Layer 5 of a small transformer language model trained on English Wikipedia (8 layers, counted from 0, width 96).
A neuron's activation on a vector x is GELU(weights . x + bias), where the dot is the dot product.
The model reads these tokens: "-" "elected" " to" " the" " Parliament" " of" " Nau" "ru" " in" " the" " 1971" " election" "." " Ke" "ke"

The vector x that enters this layer's MLP at each token. A number n stands for n times 0.028.
0 "-": -45 1 14 -7 6 -5 2 46 -10 74 1 16 -27 2 -15 -14 -25 8 12 -4 9 25 -36 23 -9 -9 -10 42 -5 -22 -3 17 57 6 13 -31 -35 -12 -56 17 -26 -7 -9 -4 17 -19 30 8 1 7 51 27 21 -25 12 -22 6 -11 20 -41 -18 -16 14 -44 -35 -11 -20 -10 -25 -5 26 -3 10 19 26 39 -32 0 -7 -27 3 -31 31 10 -42 35 -1 -14 8 12 31 -37 36 14 3 3
1 "elected": -3 -17 14 -6 2 -65 1 17 -3 69 -12 -32 -41 2 6 -14 7 -13 -5 -13 -15 41 -23 -9 -8 -1 -5 26 29 -25 31 16 35 19 -6 -16 -28 14 -43 17 -26 -7 -36 -34 33 -25 10 33 3 22 41 50 14 -39 21 4 -3 -2 14 -30 -15 0 38 -47 -34 -8 -37 -19 -17 13 22 -21 48 3 28 6 12 10 21 -41 -2 -33 46 -14 -42 -8 -13 6 -26 47 16 -25 36 23 -3 11
2 " to": -28 -23 7 -15 -17 -49 10 50 7 67 1 12 -10 21 -32 -11 11 43 -10 -20 -19 20 -25 18 -7 -11 -11 38 17 3 7 -4 38 19 17 -28 -29 11 -40 2 2 4 -20 1 18 -5 33 27 3 8 44 17 13 -51 11 -24 -7 -7 16 -8 -29 -29 18 -48 -31 -5 -56 -23 -28 6 19 0 22 11 24 9 16 2 18 -41 7 -13 14 33 -59 7 -10 12 -11 7 59 -44 40 18 -33 3
3 " the": -14 -24 3 5 -14 -43 -4 15 13 87 -5 10 -7 2 -28 -16 8 21 2 -4 -12 24 -31 19 -8 -9 -10 21 5 -13 3 -7 53 13 3 -48 4 5 -77 7 -10 11 -19 -8 23 -22 3 31 11 -8 42 46 23 -34 4 -19 -25 7 40 -20 -5 -17 5 -35 -1 -3 -24 -16 -4 13 17 -17 19 13 -7 34 -16 10 -6 -14 16 -35 -5 17 -36 5 -10 -8 -11 2 44 -40 25 22 -16 0
4 " Parliament": -3 -24 24 27 -58 -29 4 12 39 56 -22 -27 -23 -11 -32 -22 12 -3 19 -51 -16 31 -1 27 -8 8 -9 30 -1 3 35 4 24 26 37 4 -18 5 -71 19 -49 13 -23 -9 12 -29 -6 12 -8 10 -11 59 1 -66 14 6 -12 40 9 -5 -11 -14 4 -29 -2 -3 -18 -16 9 26 -7 -33 34 13 22 35 16 20 -25 -42 -7 -16 33 12 -42 5 -6 4 -26 34 43 -46 19 29 -8 -10
5 " of": -31 -10 -1 10 -38 -41 14 15 35 73 19 28 -20 -8 -35 4 8 28 -4 -20 -41 27 -15 17 -15 -8 -11 41 12 21 -2 -3 21 7 15 -12 -29 10 -51 21 9 -1 -1 12 20 5 -8 10 15 23 49 54 17 -45 8 -35 10 9 5 -14 -29 -24 -10 -39 -9 19 -25 -24 -5 13 26 -38 40 13 36 22 7 11 -3 -36 -16 -31 -5 30 -81 -5 -6 3 -21 -6 40 -32 22 -3 -24 -1
6 " Nau": -29 10 7 5 -74 -9 -9 -10 12 42 7 7 -30 -28 -59 -6 -6 6 5 0 -27 31 -7 40 -28 -18 -24 10 -20 51 -1 -35 4 15 12 5 7 -17 -45 64 -19 -1 12 39 -33 33 -18 17 -16 7 -8 57 4 -33 38 1 0 15 7 -13 -9 -18 8 -36 28 -20 -10 1 10 -20 -30 -29 42 -44 11 39 5 56 18 -30 4 2 19 31 -67 1 -5 -30 -23 36 83 -39 29 28 15 -2
7 "ru": -20 -12 16 1 -35 -11 -2 26 45 38 42 -13 -33 -39 -38 -13 8 -2 10 -5 -38 48 -11 -15 28 17 6 -22 -34 39 25 -2 2 20 2 12 -14 12 -75 34 -2 5 11 5 -17 14 -22 7 4 40 31 46 -11 -57 1 -5 2 -19 -13 -17 1 23 -18 -46 27 11 2 -36 59 13 -17 5 29 -39 4 -6 23 69 -8 -36 8 -22 68 13 -62 28 -37 -46 -47 21 32 -2 21 5 -11 -29
8 " in": -23 -23 -6 8 -29 -25 0 31 20 58 14 29 -17 7 -29 7 -5 1 -12 5 -42 40 8 3 7 -3 -7 18 -1 10 -3 -8 69 0 3 -11 -20 31 -52 -11 2 41 -18 14 -9 20 25 16 25 7 66 39 7 -71 27 0 6 -5 -1 -37 -44 9 -17 -46 -44 -6 -16 -45 -7 11 26 -38 30 -5 31 19 46 -2 -3 -28 -6 -20 27 15 -73 -1 -16 7 -29 19 35 -45 17 28 -36 -4
9 " the": -9 -37 10 5 -2 -35 -6 1 7 89 8 17 0 10 -26 -21 -10 9 -8 11 -15 35 -21 27 -3 -6 -12 33 -3 -18 0 -8 47 3 0 -24 4 20 -76 1 -9 14 -20 -7 7 -13 9 12 17 -11 43 62 6 -38 16 -9 -9 7 32 -17 -11 -2 -16 -38 5 -21 -19 -26 7 20 20 -34 35 1 -14 32 -26 0 -8 -9 18 -50 -13 10 -43 7 -25 -8 -28 8 38 -22 22 25 -5 9
10 " 1971": 4 -15 10 3 -23 -32 4 34 12 60 19 -45 -39 43 -33 -31 6 -7 12 -51 -15 26 -31 47 -10 -14 -17 47 -15 -20 -2 -37 46 -3 0 -14 -6 12 -59 7 -16 0 -38 1 19 -4 -1 29 12 1 -4 60 -35 -9 34 -3 11 24 -8 -19 -20 32 15 -18 -12 -8 -6 9 39 2 -5 -61 46 13 6 26 -1 -6 -6 -24 27 -27 10 -1 -37 31 12 -10 -20 22 24 -44 28 19 14 -9
11 " election": 6 -17 19 -16 -59 -17 5 -2 20 59 -2 -23 -14 25 -25 -8 40 0 5 -45 -11 44 -2 4 -14 -6 6 39 3 -10 20 -9 34 -9 8 14 -31 21 -63 -5 -54 -2 -24 -28 20 -43 13 17 1 23 14 80 16 -61 18 -9 27 -2 -17 -8 11 17 26 -31 -27 -8 -2 6 -12 15 6 -12 37 19 37 -14 16 15 -7 -17 3 -40 43 7 -41 -14 -12 -3 -37 47 22 -52 16 28 -3 2
12 ".": -58 14 -8 3 0 -20 -26 29 12 73 8 -3 -34 54 -11 -32 -2 11 -20 -13 10 17 -9 18 -1 -18 4 35 -4 -12 -4 2 42 8 4 -24 -40 14 -66 22 -26 6 -15 16 5 -2 43 12 5 -2 32 16 52 -18 18 -16 15 -11 -16 -37 -16 0 24 -40 -33 2 -9 8 -31 16 7 9 16 5 35 15 -14 7 -4 -29 -5 3 30 -6 -58 33 -18 -23 -20 25 17 -27 33 -1 9 3
13 " Ke": -32 -9 26 -26 -16 -26 39 -1 34 56 11 6 -7 -30 -14 -29 9 7 -33 18 -51 21 -11 -3 -8 -10 -37 39 -39 7 22 -21 2 47 -20 10 -17 10 -57 39 -8 -43 -19 -21 -7 35 47 -3 3 -20 -9 -5 6 -18 53 1 -13 12 19 -49 -15 -25 19 -46 0 -4 -7 40 -10 31 20 -2 -2 -28 25 18 5 38 -3 -32 21 -4 29 -2 -61 23 11 -20 -25 -3 37 -41 24 16 28 27
14 "ke": -13 -5 -1 -1 -22 -58 11 -6 32 40 34 -5 -17 -55 -38 -9 16 -34 -20 2 -40 23 3 -1 18 -28 -34 -18 -26 -13 28 37 1 19 12 11 -30 -4 -40 11 37 -46 -22 -17 3 16 18 -12 13 4 -5 -13 -24 -19 -1 7 -4 -4 17 -35 -1 50 -12 -38 -1 7 -23 15 14 19 -4 -5 3 -21 4 18 55 94 -24 -37 4 34 69 14 -35 46 -45 -16 -26 -2 71 -30 14 7 17 37

Each question shows the input weights of one neuron of the MLP. A number n stands for n times 0.024.

n361 (bias -0.067): 2 6 23 -27 16 -32 9 1 12 4 1 8 3 -7 -17 3 6 -12 8 9 -1 -30 -24 -26 -30 18 -4 -9 10 21 18 -11 7 19 4 -34 -7 -7 30 9 3 33 -5 -6 17 -11 -17 -39 15 1 -17 11 12 7 -11 -5 -12 8 16 7 3 21 -10 -14 2 2 -1 8 -10 14 30 23 15 -23 -4 5 19 5 6 -7 -31 9 -2 13 2 -4 -44 12 -13 -5 -10 -12 -14 4 -10 6
On which token does it fire most, and how strongly? 14 "ke", at about 3.2

n4 (bias -0.199): 4 -29 8 -38 13 11 40 -30 17 -29 10 19 -15 24 5 12 -12 -1 -19 10 -7 5 -24 20 -11 12 24 6 13 5 -6 -9 -13 3 -50 2 -14 24 21 -21 13 8 -7 19 -7 18 21 8 20 -47 -10 19 -6 -6 7 14 2 3 16 1 19 -3 -9 -2 -6 -11 -13 -11 -16 -32 24 19 10 -1 15 -3 19 -2 -34 -5 -16 26 24 43 4 -6 -36 -15 1 -11 -19 31 4 -17 -7 -5
It fires most on token 8 " in"

n183 (bias -0.140): 33 -2 10 8 12 -33 16 -22 8 -2 -14 35 10 3 -26 12 -18 14 -3 0 -23 30 -3 3 -10 -9 -1 2 4 -12 0 -19 -1 -7 3 -20 10 5 10 -18 9 -35 -30 -1 -11 -6 -29 -34 0 -19 -11 1 20 -1 14 20 -13 -17 23 39 36 12 13 7 -16 -12 15 -5 -10 -7 12 -14 16 -2 -16 -16 17 -26 7 10 -43 5 15 19 8 33 35 30 -34 -2 1 -5 -8 10 18 18
It fires most on token 9 " the"

n302 (bias -0.152): -19 6 -20 2 -6 10 18 -15 -3 13 -29 1 -25 36 35 5 4 -2 -20 -11 8 -16 -14 18 6 3 1 15 15 10 -10 18 13 -21 13 -21 0 10 37 4 32 -6 32 -17 -7 -8 -9 18 -1 -30 -25 21 -24 9 -5 -9 -5 15 -8 -10 12 -9 -2 -20 -28 6 -23 -6 26 1 11 15 -5 11 0 -3 -14 -13 -12 4 -16 -9 -10 -12 32 20 -15 7 -13 -13 5 -7 21 -9 -35 14
On which two tokens does it fire most, strongest first? 2 " to", 0 "-"

n77 (bias -0.031): 26 7 -19 -4 23 23 -13 -1 -9 -13 12 -33 22 -49 -28 1 2 16 11 8 -17 -14 -26 25 -13 3 -33 -4 -3 -5 -7 -20 9 24 18 9 16 11 3 -7 6 27 -1 10 -8 28 27 -1 3 18 18 7 8 8 -26 11 -7 11 9 10 -11 -6 21 -4 20 0 11 -29 -5 12 -20 -1 -24 -8 -3 -5 20 22 -8 -6 4 -14 21 -18 -18 -32 1 23 14 2 -6 -17 -9 16 -4 -4
On which two tokens does it fire most, strongest first? 6 " Nau", 7 "ru"

n233 (bias -0.144): -11 4 9 -25 32 -15 4 9 -31 16 -3 -2 1 3 4 9 -27 10 43 7 1 -7 15 10 -44 7 -9 26 37 -21 -8 13 17 1 -1 11 3 8 27 -4 10 -38 9 -25 -5 -5 -16 -5 -25 -12 -12 19 11 1 -8 -24 -23 20 -6 35 15 -10 5 20 1 -11 3 0 7 0 0 -8 23 9 -23 -3 6 17 26 -11 -18 -27 3 -11 -2 30 -3 12 -14 2 -1 -15 9 -19 10 7
On which two tokens does it fire most, strongest first? 1 "elected", 0 "-"

n63 (bias -0.170): -22 18 -49 -11 -5 11 16 17 -18 -22 8 18 0 1 16 12 10 -43 41 -32 26 36 36 -32 -33 -23 -25 -33 15 0 -3 33 -1 -13 -29 31 -20 -30 2 -18 36 70 6 17 31 1 -11 27 11 4 22 5 -17 13 -22 -15 -14 12 5 -11 11 28 -5 -18 -44 -4 -12 32 -4 29 27 4 -36 -3 35 2 -3 -28 6 -9 -15 -19 -36 39 -19 -6 3 -5 1 -1 16 21 10 -8 -14 31
It fires most on token 8 " in"

n210 (bias -0.055): -12 4 17 -30 -38 16 5 -14 22 29 9 27 -3 25 13 35 -19 -2 11 -2 -14 -38 -9 2 -4 -2 33 6 29 -2 -11 -16 2 -1 -18 -46 -16 36 25 44 -16 0 42 0 -5 16 18 11 24 3 20 -4 -28 22 -27 5 -18 -9 11 2 -5 -25 -32 7 6 3 -2 6 -9 17 4 5 14 3 -23 20 22 -11 -22 -4 -14 8 -13 -7 6 6 -3 4 4 3 -5 -19 -37 4 -11 -5
It fires most on token 5 " of"

n126 (bias -0.009): -3 -8 16 -13 -7 32 -15 23 -26 -25 16 10 1 -1 25 16 -19 5 33 6 34 1 4 -5 1 9 -26 -20 26 4 1 1 16 5 -22 -8 -37 -4 2 29 -20 15 10 -10 -6 21 15 17 20 -8 30 27 9 -3 -32 -26 -27 -16 -1 -12 14 -4 -3 2 -2 -7 -22 -6 1 16 -8 -7 2 -26 10 17 48 32 -26 -14 5 18 -15 1 -17 -10 -6 -14 19 -9 9 14 -19 -18 -13 -1
It fires most on token 7 "ru"

n60 (bias -0.130): -19 -30 10 7 -4 0 5 14 31 3 -18 31 19 33 2 3 -34 -18 -19 -2 -20 9 -30 -5 8 -8 -11 -1 13 1 -2 6 -10 -17 -20 -14 11 -9 17 -8 -19 13 16 22 -5 -17 -1 -4 8 -24 -5 -13 11 1 -31 33 3 49 40 -22 16 24 8 12 4 1 -9 -25 28 16 -7 31 24 -1 19 -5 9 -14 18 27 -46 -6 -2 -10 6 -24 7 4 -23 -13 7 -5 -14 -15 12 -14
It fires most on token 9 " the"

n236 (bias -0.072): -4 34 -7 21 -1 -5 11 40 8 -14 1 17 13 6 -8 -18 -16 -17 -17 -38 -21 10 -1 -6 22 12 -9 4 18 6 -6 24 21 11 9 19 -14 23 -9 -15 7 12 -19 -2 5 -31 -1 4 -12 -7 1 -19 7 -4 -19 -1 -12 -24 39 -21 -9 25 -21 -9 -34 -18 22 9 25 -27 5 4 -11 32 21 12 -16 14 -23 7 1 -11 -8 -1 24 -10 9 -2 -12 -8 0 10 1 0 -3 -16
On which two tokens does it fire most, strongest first? 0 "-", 8 " in"

n326 (bias -0.185): 0 3 16 16 35 -16 11 0 4 -26 -28 -10 -38 -33 4 5 -20 -30 -11 -25 13 18 -14 2 -6 -15 0 2 -1 -31 18 26 -10 0 -10 -11 -10 -26 14 30 4 7 10 9 -9 6 -11 3 -9 -5 29 9 7 -3 37 6 31 -18 -7 7 -23 -8 4 -1 11 -11 -8 19 1 0 -17 -9 6 15 12 -13 -22 -23 7 25 -8 -3 32 -10 44 19 12 7 14 -6 -4 12 15 -7 1 -10
On which two tokens does it fire most, strongest first? 1 "elected", 0 "-"

n44 (bias -0.100): -39 25 -12 8 11 19 4 1 12 -18 -15 -3 11 28 15 -27 -23 14 -14 3 16 -18 -30 -21 -3 23 32 9 2 -9 -5 -4 -7 -16 -9 2 13 -17 2 4 -10 18 -3 -4 -4 21 -9 -7 -4 8 18 13 9 6 -2 3 11 7 -7 -33 -18 6 -10 -10 -22 -26 11 39 -23 0 -6 -19 -15 -1 -3 10 -21 -4 -11 7 22 15 19 0 -18 -2 28 -9 16 -3 -1 14 37 -29 48 -13
On which token does it fire most, and how strongly? 12 ".", at about 5.2

n194 (bias -0.104): 5 6 -9 4 -2 -39 -1 14 -13 16 -28 28 -2 -18 12 27 -26 26 11 -5 -36 -34 -10 -19 22 -4 -7 -21 24 18 -16 2 26 -22 -15 7 28 -32 -1 -24 -14 16 12 8 9 22 23 -2 -11 -21 14 5 10 -4 0 1 12 13 -16 17 2 12 25 21 -2 -24 -2 1 14 -13 -4 24 -33 26 -6 23 13 -11 17 -12 -16 7 -9 -22 -32 19 6 -1 -14 8 -14 -7 14 17 -6 -9
It fires most on token 8 " in"

n98 (bias -0.173): -2 -17 -8 1 -8 6 53 6 -32 -1 4 -29 -5 -2 14 20 -26 -12 18 26 8 -29 -16 -5 21 24 27 11 -14 -32 -3 -9 -14 -28 -10 -14 18 21 -13 26 11 -25 -12 8 5 10 -12 6 -6 -17 29 -4 17 -10 2 -3 -21 -33 -28 12 4 -29 -10 -14 -35 10 32 -2 -7 28 21 23 -1 7 -11 -8 -18 -13 -1 -7 -3 -3 23 27 31 -27 4 16 20 13 -11 -24 10 35 -1 5
On which two tokens does it fire most, strongest first? 0 "-", 1 "elected"

n355 (bias -0.171): -2 -15 15 9 6 -2 -20 -4 1 23 -4 -18 -2 7 2 0 1 1 -19 -28 2 -18 -13 7 -25 -34 -1 -21 -6 -19 17 17 8 17 26 -5 24 13 -5 15 -24 0 21 -2 -13 -47 -1 5 1 -21 -13 37 -14 18 -10 6 -8 9 29 5 40 -15 17 35 -4 -16 1 -10 9 12 -26 11 -4 20 -27 -35 -17 -3 2 -6 19 3 12 13 15 6 4 -7 12 5 -32 17 1 0 26 -27
On which token does it fire most, and how strongly? 4 " Parliament", at about 1.9

n15 (bias -0.061): 21 13 -26 9 -10 -27 -4 -12 13 2 13 14 7 8 24 14 24 -6 -12 -24 -8 10 -4 -12 -18 -6 35 -8 13 -9 4 -11 5 -8 10 -30 21 12 -5 0 0 20 -23 -3 28 12 -19 -24 29 15 -2 1 -28 14 12 -6 -28 -6 18 -10 -19 15 5 -12 21 23 -6 4 8 -7 0 -6 12 11 -13 -9 7 14 9 -16 -23 3 -20 -11 2 36 -16 -6 12 4 -22 30 6 -41 -2 15
Its three highest activations, in order, are on tokens 14 "ke", 10 " 1971", 5 " of"

n119 (bias -0.106): 26 -7 -23 4 -9 -8 9 17 -1 9 -25 3 -10 -25 16 10 9 -10 -7 12 -16 1 33 -18 9 -6 -11 -14 13 19 -28 3 26 4 -3 -32 -12 -2 -12 -57 -34 55 -13 -6 -7 6 -5 41 -7 20 13 15 -18 -32 12 -31 20 9 14 -18 17 10 -3 35 0 1 -8 -4 -6 -4 23 24 12 1 -24 -13 17 -5 15 2 1 11 6 9 10 2 6 29 7 4 -31 -16 -31 8 -15 25
On which token does it fire most, and how strongly? 8 " in", at about 6.5

n372 (bias -0.190): 5 25 -25 -44 6 36 8 -3 44 -6 -1 1 22 7 33 8 -8 -23 -25 -14 -11 30 -4 -10 -4 22 19 -28 -5 14 -4 -4 -20 -4 -16 -17 11 -1 1 -26 -20 1 -11 11 -11 16 -3 26 -8 15 7 19 -6 -20 -31 9 8 6 7 -31 -4 10 8 19 -1 -8 23 8 -1 25 16 19 -12 26 25 -26 -36 2 44 -14 -4 -27 6 -21 -2 -12 24 -8 -19 -21 -23 -1 -1 -10 9 34
It fires most on token 11 " election"

n1 (bias -0.042): -14 15 22 -16 -12 -17 39 -23 2 12 21 -7 -22 1 25 19 7 6 13 26 0 3 10 32 12 2 -3 -6 -8 -7 -30 -8 -17 -19 -11 32 -6 -5 18 -16 13 -4 10 -6 -20 -11 -30 0 -15 9 22 -3 -13 22 5 6 -35 7 11 18 4 -16 -25 6 -13 -7 -14 29 -25 -11 -1 -7 0 -39 -15 0 -29 2 -24 -22 -17 -10 3 17 20 14 8 4 -33 7 37 -14 22 22 -21 -12
Its three highest activations, in order, are on tokens 6 " Nau", 14 "ke", 13 " Ke"

n28 (bias -0.122): 4 16 -7 7 38 3 -2 -16 12 -3 6 -1 -8 -10 -27 24 11 23 -7 -30 -7 -11 5 18 0 -9 15 -11 27 -16 16 15 -4 -9 -1 -12 -1 -4 -4 20 -14 -7 6 -13 -17 5 -25 -1 12 5 12 -18 -4 -8 -15 9 -4 22 9 -6 -2 -17 -13 16 2 -11 19 -15 8 4 5 -15 12 12 27 2 33 3 -4 -6 10 1 -28 -3 2 2 -9 10 -8 -19 -12 -20 -34 -19 14 12
It fires most on token 5 " of"

n105 (bias -0.177): -19 2 10 -12 35 -2 2 6 8 -8 -17 18 -20 17 -11 4 23 36 -5 -18 -10 18 -15 15 5 3 18 -16 10 0 -21 38 -2 35 -4 23 -22 -3 18 5 16 8 4 3 20 6 27 23 3 -15 10 6 -11 14 -2 39 -10 25 -5 -10 -2 29 13 -18 -27 -32 -1 4 -3 -17 -4 -6 -23 -7 -3 8 -13 -46 11 15 -28 -18 -4 -6 -14 -6 12 8 -11 -13 13 4 -2 -17 10 -41
It fires most on token 2 " to"